Layer 2 of a small transformer language model trained on English Wikipedia (12 layers, counted from 0, width 64).
A neuron adds its activation times its output weights to the MLP's output. To switch it off is to set its activation to zero at one token and run the rest of the model.

Output weights of the MLP neurons that the questions are about. A number n stands for (n - 128) times 0.0027.
n4: 111, 73, 140, 139, 88, 87, 142, 77, 132, 93, 137, 160, 133, 136, 80, 234, 141, 108, 141, 95, 90, 161, 145, 229, 162, 129, 98, 72, 160, 150, 104, 63, 110, 135, 154, 120, 110, 157, 192, 146, 95, 161, 100, 14, 130, 122, 126, 198, 179, 143, 104, 120, 152, 133, 119, 117, 142, 149, 152, 94, 102, 220, 96, 131
n25: 182, 120, 174, 154, 146, 166, 139, 34, 147, 104, 150, 140, 156, 120, 126, 132, 125, 74, 135, 123, 98, 74, 112, 151, 150, 117, 101, 173, 160, 126, 81, 154, 165, 145, 135, 181, 121, 166, 106, 155, 96, 141, 118, 127, 99, 206, 152, 92, 165, 103, 149, 97, 136, 96, 138, 109, 63, 72, 102, 110, 94, 127, 138, 164
n30: 200, 160, 115, 114, 118, 141, 57, 67, 158, 119, 144, 180, 124, 181, 148, 126, 172, 116, 146, 137, 92, 123, 97, 193, 61, 119, 165, 86, 111, 100, 103, 117, 103, 157, 152, 106, 116, 50, 140, 208, 145, 151, 180, 171, 159, 182, 102, 84, 148, 129, 93, 150, 87, 133, 113, 129, 62, 92, 146, 63, 115, 148, 138, 169
n61: 71, 165, 124, 161, 157, 131, 14, 72, 134, 164, 129, 93, 85, 110, 125, 187, 133, 87, 110, 148, 176, 130, 91, 89, 80, 143, 139, 93, 127, 86, 151, 134, 96, 112, 149, 133, 130, 154, 73, 216, 108, 199, 117, 176, 159, 196, 87, 115, 192, 76, 113, 150, 194, 126, 122, 184, 179, 133, 113, 73, 117, 139, 134, 106
n76: 142, 91, 82, 172, 207, 111, 53, 128, 163, 110, 129, 117, 93, 107, 154, 103, 118, 185, 79, 94, 135, 69, 77, 129, 137, 112, 116, 115, 200, 158, 73, 163, 219, 185, 57, 97, 119, 108, 128, 123, 162, 200, 101, 45, 148, 177, 164, 162, 109, 45, 111, 244, 79, 148, 123, 188, 186, 83, 127, 131, 79, 189, 108, 138
n90: 163, 156, 142, 123, 108, 112, 131, 230, 103, 142, 154, 83, 93, 95, 143, 105, 184, 162, 174, 167, 177, 72, 144, 93, 159, 160, 156, 136, 117, 119, 76, 130, 136, 145, 89, 87, 147, 106, 168, 126, 122, 39, 139, 135, 125, 160, 113, 109, 158, 115, 102, 164, 78, 73, 138, 94, 178, 166, 114, 172, 126, 66, 81, 102
n91: 130, 91, 101, 138, 182, 105, 85, 128, 144, 92, 146, 170, 98, 130, 113, 103, 81, 143, 88, 123, 160, 189, 136, 144, 59, 180, 185, 96, 93, 101, 143, 170, 124, 154, 124, 164, 124, 157, 198, 94, 176, 118, 89, 67, 164, 87, 147, 155, 188, 105, 64, 201, 166, 97, 139, 78, 130, 180, 141, 101, 136, 99, 110, 65
n131: 88, 130, 170, 159, 118, 52, 165, 94, 109, 137, 94, 103, 149, 74, 124, 93, 117, 156, 97, 157, 144, 56, 134, 116, 101, 152, 166, 87, 114, 197, 116, 154, 124, 189, 181, 76, 159, 145, 185, 113, 120, 153, 106, 166, 166, 130, 164, 132, 94, 126, 136, 138, 177, 158, 93, 116, 73, 95, 116, 68, 82, 153, 180, 134
n163: 190, 204, 123, 153, 151, 99, 148, 183, 94, 104, 127, 115, 137, 113, 130, 176, 115, 81, 103, 105, 128, 118, 66, 132, 59, 67, 116, 116, 55, 127, 130, 156, 113, 159, 121, 148, 144, 125, 138, 112, 95, 134, 177, 133, 131, 179, 83, 119, 140, 176, 100, 100, 135, 152, 119, 147, 139, 165, 107, 71, 141, 168, 158, 166
n167: 165, 89, 112, 88, 125, 180, 138, 141, 138, 158, 137, 152, 141, 91, 98, 88, 152, 83, 105, 130, 143, 119, 139, 111, 100, 126, 127, 147, 72, 133, 124, 131, 144, 139, 154, 126, 51, 157, 99, 182, 133, 119, 88, 129, 107, 134, 125, 102, 153, 121, 117, 148, 115, 210, 121, 170, 159, 125, 127, 117, 158, 125, 135, 95
n170: 146, 162, 133, 153, 109, 100, 68, 109, 115, 129, 95, 139, 100, 122, 142, 120, 122, 145, 163, 121, 128, 116, 139, 157, 123, 133, 106, 152, 76, 104, 92, 161, 123, 94, 130, 127, 140, 105, 67, 164, 156, 149, 123, 130, 103, 116, 140, 106, 151, 154, 80, 106, 147, 155, 100, 145, 158, 159, 138, 152, 114, 158, 146, 189
n191: 94, 119, 103, 94, 156, 141, 92, 95, 129, 122, 194, 120, 110, 144, 165, 98, 82, 162, 158, 145, 159, 89, 60, 141, 128, 129, 135, 145, 192, 113, 168, 147, 139, 129, 115, 86, 110, 80, 167, 107, 78, 77, 188, 139, 126, 98, 122, 102, 128, 150, 141, 113, 129, 127, 86, 160, 107, 157, 137, 165, 163, 117, 128, 161
n205: 160, 103, 97, 149, 132, 83, 98, 123, 161, 163, 96, 112, 66, 137, 114, 180, 151, 152, 158, 136, 109, 108, 118, 151, 142, 130, 141, 105, 91, 162, 89, 139, 137, 96, 113, 140, 103, 147, 116, 130, 121, 86, 126, 161, 108, 202, 120, 127, 130, 163, 67, 134, 95, 138, 129, 112, 164, 128, 146, 157, 125, 120, 111, 159
n212: 115, 183, 144, 155, 143, 90, 66, 155, 141, 68, 147, 147, 134, 97, 100, 173, 156, 174, 216, 65, 107, 132, 129, 88, 156, 128, 93, 146, 117, 115, 161, 116, 112, 137, 116, 117, 165, 131, 90, 88, 120, 136, 133, 184, 126, 116, 179, 107, 87, 114, 196, 155, 97, 135, 106, 168, 158, 131, 117, 155, 61, 98, 137, 84
n228: 145, 186, 126, 130, 116, 70, 116, 79, 145, 118, 128, 159, 131, 115, 97, 169, 157, 97, 114, 74, 98, 109, 144, 119, 152, 127, 141, 122, 88, 160, 128, 181, 131, 86, 148, 92, 165, 136, 93, 103, 107, 177, 99, 100, 121, 153, 164, 142, 147, 58, 221, 156, 108, 162, 101, 200, 188, 160, 102, 120, 116, 131, 126, 67
n248: 191, 163, 162, 110, 114, 115, 49, 8, 84, 131, 102, 151, 132, 164, 77, 117, 178, 154, 173, 127, 99, 130, 191, 135, 179, 145, 100, 160, 158, 174, 105, 122, 158, 120, 137, 80, 99, 148, 149, 111, 155, 103, 132, 126, 104, 123, 153, 107, 112, 117, 144, 139, 54, 101, 53, 127, 118, 136, 143, 170, 196, 142, 86, 119

Each question names a token from some text and the token that comes next. It shows the activations a of the neurons there, in the order above. A number n stands for (n - 128) times 0.018.

Then comes g, the gradient of the next token's log-probability with respect to the MLP's output, scaled to length 1. A neuron's effect is roughly proportional to its activation times (output weights . g). A number n stands for (n - 128) times 0.0038.

"No", then "th"
a: 128, 121, 120, 120, 128, 122, 127, 122, 125, 124, 134, 126, 121, 121, 139, 120
g: 154, 98, 149, 172, 187, 145, 152, 133, 147, 140, 104, 78, 81, 144, 120, 78, 94, 130, 156, 102, 184, 88, 150, 113, 126, 149, 117, 122, 106, 99, 143, 95, 152, 143, 89, 121, 167, 118, 124, 165, 105, 97, 94, 169, 61, 116, 205, 75, 163, 95, 175, 131, 120, 134, 157, 56, 90, 126, 139, 162, 192, 122, 123, 149
Which neuron, switched off, raises the next token's probability most? n228

"7 ", then "Bre"
a: 191, 125, 120, 122, 128, 142, 127, 119, 123, 124, 122, 125, 122, 125, 128, 127
g: 135, 138, 94, 173, 100, 140, 111, 94, 111, 93, 140, 144, 126, 112, 106, 147, 83, 124, 165, 142, 138, 175, 115, 107, 161, 188, 155, 153, 147, 138, 80, 62, 108, 101, 96, 177, 122, 134, 143, 158, 118, 74, 159, 92, 192, 135, 188, 190, 88, 91, 93, 152, 113, 68, 103, 152, 129, 133, 161, 118, 195, 93, 92, 127
Which neuron, switched off, lowers the next token's probability most? n4

"ture ", then "called "
a: 128, 122, 146, 120, 149, 119, 128, 119, 151, 120, 119, 121, 122, 127, 119, 120
g: 137, 159, 88, 134, 139, 139, 189, 124, 121, 115, 165, 126, 106, 63, 77, 164, 105, 78, 64, 92, 167, 130, 123, 140, 95, 186, 105, 107, 152, 154, 109, 152, 148, 102, 147, 156, 84, 134, 117, 135, 117, 127, 150, 146, 143, 145, 78, 129, 140, 114, 119, 122, 170, 121, 143, 47, 207, 159, 154, 116, 72, 140, 202, 104
Which two neurons, each switched off alone, lower its probability most, in order? n163, n248

"| ", then "Enter"
a: 128, 195, 126, 119, 123, 127, 122, 119, 126, 121, 132, 119, 119, 135, 123, 175
g: 143, 127, 91, 121, 134, 149, 81, 152, 78, 65, 184, 114, 146, 188, 136, 124, 127, 170, 153, 55, 146, 124, 110, 104, 102, 174, 145, 120, 147, 171, 167, 115, 119, 104, 92, 107, 169, 185, 130, 161, 72, 115, 94, 129, 83, 119, 157, 137, 118, 145, 116, 180, 113, 117, 116, 127, 189, 157, 142, 168, 105, 58, 128, 74
Which neuron, switched off, raises the next token's probability most? n25

"burg", then "), "
a: 124, 128, 128, 123, 128, 128, 127, 132, 174, 120, 122, 120, 122, 127, 124, 126
g: 124, 84, 130, 103, 149, 102, 138, 118, 110, 123, 154, 113, 127, 91, 153, 133, 202, 85, 128, 141, 140, 156, 133, 160, 166, 116, 138, 152, 152, 122, 116, 78, 124, 136, 108, 145, 36, 130, 129, 106, 233, 114, 88, 156, 142, 119, 165, 173, 92, 125, 128, 104, 203, 125, 172, 63, 120, 87, 131, 131, 101, 159, 140, 71
Which neuron, switched off, raises the next token's probability most? n163

"Bri", then "an "
a: 132, 128, 128, 123, 128, 125, 127, 120, 127, 119, 119, 121, 128, 124, 128, 128
g: 117, 97, 102, 126, 156, 179, 137, 101, 79, 186, 124, 55, 145, 110, 140, 135, 97, 133, 98, 100, 114, 151, 93, 82, 128, 142, 166, 133, 152, 130, 135, 60, 113, 135, 154, 158, 84, 82, 111, 134, 209, 115, 76, 162, 164, 161, 143, 159, 137, 80, 135, 124, 158, 110, 189, 164, 116, 141, 137, 128, 160, 151, 147, 48
Which neuron, switched off, lowers the next token's probability most? n170

"or ", then "on "
a: 128, 120, 121, 127, 160, 127, 121, 125, 132, 127, 122, 123, 134, 120, 119, 162
g: 123, 134, 104, 117, 154, 185, 200, 162, 153, 136, 189, 130, 76, 139, 125, 148, 177, 121, 97, 126, 99, 113, 137, 143, 125, 171, 84, 156, 121, 142, 67, 164, 122, 72, 123, 133, 40, 153, 76, 109, 83, 145, 91, 117, 144, 105, 110, 169, 131, 192, 128, 87, 151, 124, 139, 190, 139, 155, 105, 120, 85, 123, 99, 113
Which neuron, switched off, lowers the next token's probability most? n30

"| ", then "Q "
a: 127, 142, 126, 119, 121, 120, 121, 129, 124, 129, 123, 120, 119, 128, 123, 185
g: 161, 67, 128, 113, 144, 174, 128, 133, 89, 171, 154, 122, 72, 152, 143, 124, 96, 162, 107, 88, 145, 117, 99, 135, 103, 200, 92, 127, 174, 192, 154, 170, 126, 127, 55, 98, 163, 160, 140, 152, 108, 114, 82, 100, 87, 132, 192, 100, 112, 188, 146, 135, 79, 141, 107, 95, 122, 153, 154, 139, 125, 83, 147, 94
Which neuron, switched off, lowers the next token's probability most? n248

"in", then "z"
a: 136, 127, 128, 123, 128, 128, 127, 122, 119, 120, 122, 121, 123, 119, 128, 127
g: 98, 107, 112, 190, 126, 151, 100, 120, 97, 143, 110, 100, 109, 112, 134, 169, 154, 120, 125, 142, 67, 100, 159, 197, 143, 141, 160, 113, 98, 105, 140, 130, 77, 150, 125, 155, 124, 149, 108, 111, 126, 119, 103, 121, 42, 68, 153, 135, 182, 121, 103, 186, 188, 106, 109, 154, 169, 206, 113, 113, 138, 172, 67, 125
Which neuron, switched off, lowers the next token's probability most? n4

"together ", then "with "
a: 128, 121, 122, 119, 135, 168, 172, 126, 119, 119, 128, 119, 126, 122, 128, 120
g: 101, 102, 159, 149, 175, 143, 67, 69, 154, 107, 165, 104, 183, 87, 183, 108, 137, 164, 137, 110, 164, 84, 161, 120, 161, 57, 160, 149, 143, 138, 143, 117, 163, 181, 122, 77, 103, 75, 137, 135, 123, 104, 128, 132, 122, 180, 122, 118, 103, 111, 130, 185, 88, 88, 116, 158, 62, 107, 113, 101, 140, 160, 132, 174
Which neuron, switched off, raises the next token's probability most? n91

"c", then "ut "
a: 126, 119, 127, 128, 128, 128, 128, 164, 120, 164, 124, 119, 120, 122, 137, 120
g: 142, 74, 166, 78, 144, 108, 118, 99, 146, 139, 100, 126, 189, 146, 112, 165, 93, 110, 152, 122, 128, 137, 178, 111, 163, 113, 181, 109, 162, 114, 151, 206, 152, 152, 118, 146, 124, 103, 135, 107, 139, 142, 218, 98, 64, 152, 98, 113, 158, 130, 56, 101, 145, 141, 81, 100, 103, 121, 103, 127, 84, 131, 89, 182
Which neuron, switched off, lowers the next token's probability most? n212

"ist", then "ake "
a: 126, 124, 128, 159, 128, 126, 119, 119, 119, 182, 120, 128, 128, 119, 129, 120
g: 98, 145, 89, 75, 99, 143, 106, 122, 110, 167, 142, 119, 117, 167, 149, 111, 106, 108, 198, 186, 124, 137, 93, 139, 128, 126, 196, 136, 149, 117, 126, 135, 111, 153, 144, 178, 118, 109, 39, 125, 90, 128, 156, 135, 141, 142, 124, 130, 131, 124, 87, 95, 181, 132, 209, 160, 126, 122, 148, 131, 126, 50, 140, 43
Which neuron, switched off, lowers the next token's probability most? n61

"either ", then "met"
a: 128, 122, 119, 120, 165, 209, 135, 124, 121, 127, 129, 120, 119, 120, 122, 119
g: 114, 97, 132, 54, 130, 107, 49, 133, 144, 109, 141, 177, 162, 148, 103, 136, 97, 215, 198, 183, 85, 95, 101, 168, 104, 107, 115, 181, 128, 119, 144, 116, 141, 152, 123, 95, 143, 104, 119, 120, 165, 132, 157, 155, 112, 107, 135, 99, 121, 186, 183, 93, 91, 140, 86, 115, 139, 144, 109, 184, 116, 89, 113, 128
Which neuron, switched off, lowers the next token's probability most? n90

"and ", then "ros"
a: 128, 120, 121, 126, 162, 122, 124, 128, 119, 125, 120, 119, 121, 127, 119, 152
g: 120, 143, 103, 143, 142, 199, 145, 132, 111, 73, 156, 185, 79, 155, 76, 196, 129, 107, 76, 105, 76, 80, 135, 107, 85, 205, 98, 118, 135, 104, 92, 153, 176, 106, 147, 120, 151, 172, 119, 174, 102, 124, 142, 125, 127, 92, 134, 134, 160, 99, 153, 153, 176, 125, 150, 139, 147, 155, 93, 74, 88, 136, 94, 137
Which neuron, switched off, raises the next token's probability most? n248

"ens", then ", "
a: 125, 121, 127, 132, 128, 119, 128, 138, 119, 119, 125, 128, 213, 141, 140, 119
g: 158, 75, 67, 131, 200, 72, 133, 134, 158, 123, 55, 106, 114, 124, 148, 177, 131, 108, 192, 130, 136, 115, 113, 103, 173, 127, 142, 124, 147, 147, 151, 106, 110, 114, 143, 115, 167, 100, 18, 138, 70, 161, 131, 162, 139, 134, 103, 146, 105, 76, 162, 152, 143, 121, 94, 86, 146, 142, 149, 136, 146, 137, 170, 155
Which neuron, switched off, lowers the next token's probability most? n205

"ill", then "s "
a: 121, 124, 128, 126, 128, 125, 122, 119, 121, 141, 134, 119, 119, 168, 126, 126
g: 132, 92, 116, 161, 125, 180, 108, 157, 106, 166, 185, 129, 68, 119, 84, 148, 127, 133, 134, 148, 135, 188, 157, 163, 109, 150, 141, 116, 99, 160, 95, 137, 141, 131, 143, 123, 49, 123, 33, 117, 112, 89, 113, 95, 156, 108, 141, 150, 138, 114, 113, 140, 183, 116, 143, 58, 159, 142, 90, 167, 195, 144, 78, 121
Which neuron, switched off, raises the next token's probability most? n212

", ", then "as "
a: 127, 122, 127, 125, 142, 128, 208, 127, 128, 123, 121, 127, 130, 124, 123, 185
g: 107, 99, 126, 156, 122, 194, 187, 81, 134, 163, 131, 126, 96, 95, 169, 112, 155, 103, 82, 123, 166, 175, 134, 124, 105, 162, 106, 66, 126, 138, 133, 115, 105, 19, 129, 145, 73, 137, 132, 85, 115, 169, 130, 145, 137, 140, 97, 158, 177, 149, 81, 127, 172, 157, 137, 97, 147, 197, 129, 89, 138, 100, 142, 128
Which neuron, switched off, raises the next token's probability most? n248

"ol", then "et "
a: 126, 119, 126, 128, 128, 127, 128, 154, 119, 120, 119, 121, 120, 163, 119, 124
g: 159, 115, 164, 118, 115, 152, 144, 96, 175, 214, 142, 126, 113, 87, 193, 69, 127, 119, 103, 104, 150, 125, 84, 123, 133, 93, 119, 156, 195, 162, 159, 51, 93, 136, 95, 112, 112, 133, 160, 166, 71, 82, 113, 113, 179, 161, 102, 125, 120, 156, 125, 113, 153, 118, 117, 104, 98, 119, 140, 164, 68, 127, 153, 175
Which neuron, switched off, raises the next token's probability most? n212

"ham ", then "L"
a: 119, 126, 123, 127, 165, 124, 127, 119, 186, 122, 122, 155, 124, 124, 127, 127
g: 136, 152, 156, 182, 104, 144, 136, 124, 92, 136, 106, 77, 122, 153, 109, 153, 82, 96, 190, 178, 151, 105, 117, 90, 121, 81, 63, 122, 151, 135, 138, 131, 120, 107, 142, 219, 152, 129, 144, 161, 81, 104, 172, 85, 107, 145, 134, 136, 104, 112, 153, 113, 121, 87, 92, 159, 83, 143, 170, 76, 177, 90, 179, 165
Which neuron, switched off, raises the next token's probability most? n76

"th ", then "U"
a: 119, 121, 119, 127, 152, 123, 128, 120, 131, 124, 126, 185, 126, 120, 119, 128
g: 115, 40, 151, 145, 62, 151, 66, 145, 165, 117, 140, 140, 137, 143, 161, 78, 82, 149, 119, 194, 67, 102, 137, 174, 102, 148, 64, 128, 128, 135, 143, 168, 159, 87, 112, 106, 141, 165, 167, 146, 156, 103, 157, 122, 163, 146, 94, 91, 151, 177, 115, 151, 161, 157, 106, 91, 107, 101, 128, 141, 131, 99, 165, 102
Which neuron, switched off, lowers the next token's probability most? n191

"eg", then "e"
a: 125, 119, 128, 126, 128, 127, 126, 134, 138, 124, 131, 119, 121, 125, 123, 119
g: 140, 126, 111, 118, 143, 130, 126, 126, 164, 44, 177, 70, 136, 103, 128, 91, 138, 142, 116, 170, 116, 107, 115, 146, 119, 178, 224, 102, 152, 151, 143, 161, 73, 77, 105, 120, 114, 122, 154, 90, 187, 112, 154, 124, 141, 94, 144, 179, 103, 130, 174, 117, 108, 88, 84, 148, 176, 194, 124, 102, 102, 136, 94, 110
Which neuron, switched off, lowers the next token's probability most? n25

"erc", then "ury "
a: 125, 122, 122, 120, 128, 120, 119, 119, 119, 121, 122, 119, 121, 155, 128, 120
g: 119, 195, 135, 110, 170, 96, 165, 161, 139, 106, 55, 133, 138, 126, 84, 123, 155, 84, 131, 94, 88, 90, 57, 156, 118, 105, 115, 111, 154, 104, 100, 121, 141, 104, 148, 139, 163, 130, 187, 110, 179, 168, 120, 193, 143, 155, 135, 168, 181, 97, 118, 107, 67, 120, 81, 124, 157, 135, 149, 69, 162, 126, 116, 164
Which neuron, switched off, raises the next token's probability most? n163

"\" ", then "| "
a: 127, 124, 135, 175, 138, 120, 125, 153, 127, 121, 127, 120, 123, 122, 125, 124
g: 107, 90, 123, 120, 101, 78, 49, 99, 145, 85, 126, 154, 149, 123, 184, 177, 114, 151, 117, 87, 161, 134, 130, 135, 114, 136, 148, 113, 152, 130, 208, 148, 150, 154, 115, 125, 185, 148, 164, 123, 170, 149, 94, 57, 139, 154, 123, 135, 76, 57, 92, 177, 103, 149, 122, 151, 169, 114, 154, 116, 96, 70, 124, 149
Which two neurons, each switched off alone, lower its probability most, in order? n61, n76

"each ", then "ph"
a: 121, 125, 148, 120, 153, 119, 127, 120, 123, 128, 123, 119, 120, 120, 122, 125
g: 112, 108, 135, 101, 156, 125, 109, 107, 127, 57, 169, 126, 174, 123, 134, 106, 139, 174, 152, 136, 120, 99, 84, 146, 133, 179, 190, 132, 120, 124, 157, 116, 117, 119, 153, 80, 168, 46, 128, 116, 184, 83, 189, 136, 141, 76, 94, 127, 92, 125, 100, 112, 80, 136, 178, 89, 121, 107, 155, 184, 155, 94, 158, 179
Which neuron, switched off, lowers the next token's probability most? n30

"| ", then "Jack "
a: 126, 121, 125, 119, 127, 130, 122, 125, 122, 136, 122, 119, 120, 119, 123, 139
g: 117, 118, 167, 143, 111, 127, 127, 164, 85, 118, 138, 162, 117, 82, 105, 84, 123, 175, 105, 159, 118, 94, 193, 119, 146, 182, 162, 160, 108, 108, 76, 145, 141, 148, 204, 135, 108, 191, 81, 85, 117, 112, 91, 59, 145, 140, 85, 170, 117, 83, 99, 107, 131, 97, 145, 139, 193, 135, 185, 99, 147, 118, 129, 119
Which neuron, switched off, lowers the next token's probability most? n191

"tic ", then "gu"
a: 126, 122, 119, 122, 159, 126, 127, 122, 138, 119, 121, 124, 120, 123, 119, 119
g: 149, 137, 187, 153, 98, 118, 111, 93, 143, 128, 79, 175, 59, 102, 126, 114, 124, 123, 144, 108, 112, 56, 122, 133, 127, 151, 148, 129, 120, 119, 75, 207, 176, 155, 108, 170, 121, 122, 145, 153, 115, 123, 109, 83, 191, 167, 130, 186, 76, 101, 172, 141, 164, 71, 113, 99, 157, 95, 114, 83, 119, 152, 165, 149
Which neuron, switched off, lowers the next token's probability most? n76

"| ", then "Sour"
a: 127, 188, 119, 147, 119, 133, 123, 151, 121, 125, 124, 121, 121, 134, 120, 167
g: 131, 94, 140, 131, 113, 122, 90, 121, 139, 113, 142, 157, 125, 76, 60, 157, 104, 95, 170, 112, 173, 120, 99, 130, 71, 127, 131, 71, 157, 138, 119, 151, 134, 107, 148, 164, 185, 112, 104, 203, 100, 153, 123, 112, 98, 112, 149, 151, 150, 153, 129, 154, 120, 124, 198, 233, 119, 78, 159, 119, 71, 89, 135, 126
Which neuron, switched off, lowers the next token's probability most? n25

"a", then "\n"
a: 122, 123, 128, 128, 128, 127, 123, 122, 127, 127, 123, 120, 121, 123, 123, 123
g: 95, 182, 152, 114, 39, 182, 154, 122, 96, 109, 195, 130, 106, 133, 113, 118, 139, 193, 85, 117, 121, 129, 114, 111, 133, 163, 143, 125, 135, 83, 131, 156, 165, 118, 88, 150, 64, 107, 218, 87, 165, 83, 148, 86, 159, 111, 134, 156, 143, 141, 78, 92, 140, 122, 152, 179, 150, 104, 126, 120, 146, 125, 110, 107
Which neuron, switched off, raises the next token's probability most? n191

"ained ", then "to "
a: 128, 126, 125, 119, 132, 201, 124, 123, 119, 124, 134, 124, 126, 123, 126, 125
g: 147, 118, 218, 206, 72, 85, 109, 127, 121, 135, 98, 162, 114, 107, 133, 146, 153, 107, 179, 95, 132, 71, 157, 158, 127, 162, 115, 139, 170, 145, 136, 137, 117, 106, 73, 146, 156, 125, 137, 135, 128, 90, 166, 149, 86, 118, 157, 49, 158, 171, 96, 104, 125, 127, 102, 123, 117, 47, 152, 82, 154, 154, 132, 130
Which neuron, switched off, lowers the next token's probability most? n90

"m", then "erc"
a: 120, 122, 128, 128, 128, 128, 127, 121, 128, 121, 122, 126, 119, 124, 157, 121
g: 114, 182, 110, 150, 98, 126, 155, 105, 142, 66, 82, 118, 178, 113, 156, 98, 163, 101, 167, 104, 76, 128, 123, 144, 138, 112, 126, 130, 98, 82, 153, 27, 120, 107, 116, 149, 157, 151, 156, 155, 135, 120, 77, 173, 150, 44, 143, 146, 108, 87, 127, 153, 153, 112, 187, 163, 137, 154, 159, 96, 172, 163, 117, 143
Which neuron, switched off, lowers the next token's probability most? n205

"cho", then "ice"
a: 121, 126, 119, 119, 128, 122, 124, 123, 120, 124, 124, 125, 120, 131, 149, 121
g: 112, 78, 106, 146, 138, 130, 126, 110, 144, 127, 120, 197, 101, 143, 161, 97, 151, 135, 101, 123, 194, 151, 66, 59, 126, 190, 104, 118, 133, 144, 131, 219, 121, 178, 96, 91, 104, 138, 136, 133, 55, 185, 87, 128, 90, 109, 138, 119, 126, 156, 178, 128, 143, 87, 140, 97, 159, 135, 132, 174, 89, 132, 100, 126
Which neuron, switched off, lowers the next token's probability most? n30

"ass ", then "cont"
a: 127, 119, 134, 128, 163, 153, 128, 123, 120, 122, 125, 121, 121, 122, 126, 119
g: 111, 98, 107, 134, 163, 144, 80, 120, 164, 63, 123, 168, 173, 110, 160, 164, 97, 142, 129, 192, 117, 124, 104, 95, 114, 93, 166, 189, 174, 155, 120, 81, 125, 171, 80, 110, 122, 84, 148, 106, 108, 182, 111, 184, 90, 133, 167, 90, 124, 144, 109, 172, 121, 133, 166, 184, 99, 131, 66, 110, 96, 119, 96, 136
Which neuron, switched off, lowers the next token's probability most? n76

"and ", then "C"
a: 123, 124, 128, 119, 136, 121, 124, 123, 138, 119, 147, 125, 162, 127, 127, 119
g: 150, 109, 173, 99, 97, 116, 102, 109, 183, 126, 51, 157, 111, 162, 97, 145, 105, 119, 145, 149, 155, 56, 127, 123, 198, 144, 122, 89, 98, 126, 85, 121, 174, 140, 173, 158, 140, 140, 151, 163, 114, 135, 153, 102, 66, 142, 179, 84, 96, 136, 104, 163, 126, 86, 159, 145, 124, 149, 185, 79, 92, 80, 146, 158
Which neuron, switched off, lowers the next token's probability most? n205

"L", then "inc"
a: 128, 124, 128, 128, 128, 128, 125, 126, 128, 142, 120, 123, 119, 124, 119, 121
g: 171, 169, 143, 140, 156, 172, 115, 178, 154, 170, 127, 141, 79, 112, 148, 70, 156, 115, 95, 119, 102, 122, 94, 117, 109, 138, 135, 114, 27, 112, 88, 120, 175, 140, 150, 149, 37, 163, 112, 150, 134, 136, 84, 160, 130, 123, 123, 156, 136, 144, 154, 88, 175, 170, 137, 64, 130, 100, 134, 73, 155, 156, 139, 105
Which neuron, switched off, lowers the next token's probability most? n167

"ul", then "ations "
a: 126, 120, 128, 126, 128, 127, 124, 132, 123, 119, 122, 124, 119, 170, 124, 121
g: 168, 163, 157, 165, 101, 123, 127, 135, 125, 150, 133, 192, 86, 170, 131, 189, 135, 93, 54, 158, 194, 173, 145, 98, 136, 117, 151, 217, 156, 73, 134, 121, 141, 118, 112, 134, 89, 118, 74, 76, 105, 108, 145, 158, 130, 128, 136, 125, 114, 150, 125, 124, 125, 169, 81, 114, 127, 64, 87, 111, 125, 88, 129, 91
Which neuron, switched off, lowers the next token's probability most? n212

"m", then "yl"
a: 135, 126, 128, 127, 128, 128, 128, 119, 126, 129, 121, 127, 124, 121, 129, 123
g: 189, 160, 125, 143, 149, 72, 166, 126, 104, 128, 69, 99, 145, 161, 182, 138, 117, 139, 148, 176, 210, 145, 108, 142, 103, 165, 112, 149, 100, 65, 140, 70, 125, 129, 75, 153, 129, 98, 119, 133, 137, 129, 144, 126, 97, 85, 121, 153, 150, 166, 193, 139, 99, 89, 126, 135, 125, 107, 90, 165, 60, 83, 107, 162
Which neuron, switched off, lowers the next token's probability most? n131

"min", then "o "
a: 126, 130, 127, 126, 128, 125, 128, 138, 122, 150, 119, 120, 119, 148, 119, 119
g: 86, 70, 155, 98, 95, 139, 83, 151, 115, 128, 137, 116, 51, 170, 97, 86, 132, 72, 109, 122, 120, 122, 125, 108, 150, 119, 145, 137, 124, 116, 123, 89, 176, 115, 186, 175, 144, 76, 158, 126, 188, 156, 124, 159, 172, 149, 141, 201, 118, 90, 122, 136, 168, 160, 146, 163, 169, 134, 101, 42, 133, 136, 107, 129
Which neuron, switched off, lowers the next token's probability most? n167

"| ", then "21 "
a: 126, 119, 124, 123, 120, 161, 127, 150, 121, 129, 125, 119, 126, 124, 122, 125
g: 69, 128, 135, 145, 121, 152, 108, 100, 147, 147, 95, 107, 59, 150, 188, 96, 150, 113, 109, 71, 144, 92, 119, 164, 124, 174, 133, 163, 176, 168, 187, 118, 74, 116, 107, 91, 190, 152, 176, 103, 148, 142, 106, 121, 130, 118, 195, 130, 69, 120, 185, 153, 113, 138, 111, 80, 106, 91, 127, 80, 138, 136, 157, 137
Which neuron, switched off, lowers the next token's probability most? n131

"ol", then "n "
a: 119, 122, 127, 128, 128, 126, 126, 139, 119, 119, 119, 124, 122, 194, 119, 121
g: 130, 139, 116, 202, 95, 135, 118, 139, 163, 111, 110, 148, 125, 117, 142, 129, 182, 144, 108, 144, 146, 85, 84, 116, 130, 124, 121, 107, 119, 127, 152, 160, 157, 157, 69, 80, 111, 136, 167, 145, 39, 147, 96, 148, 65, 115, 100, 95, 183, 107, 144, 156, 123, 144, 166, 42, 156, 196, 85, 159, 126, 172, 117, 121
Which neuron, switched off, lowers the next token's probability most? n212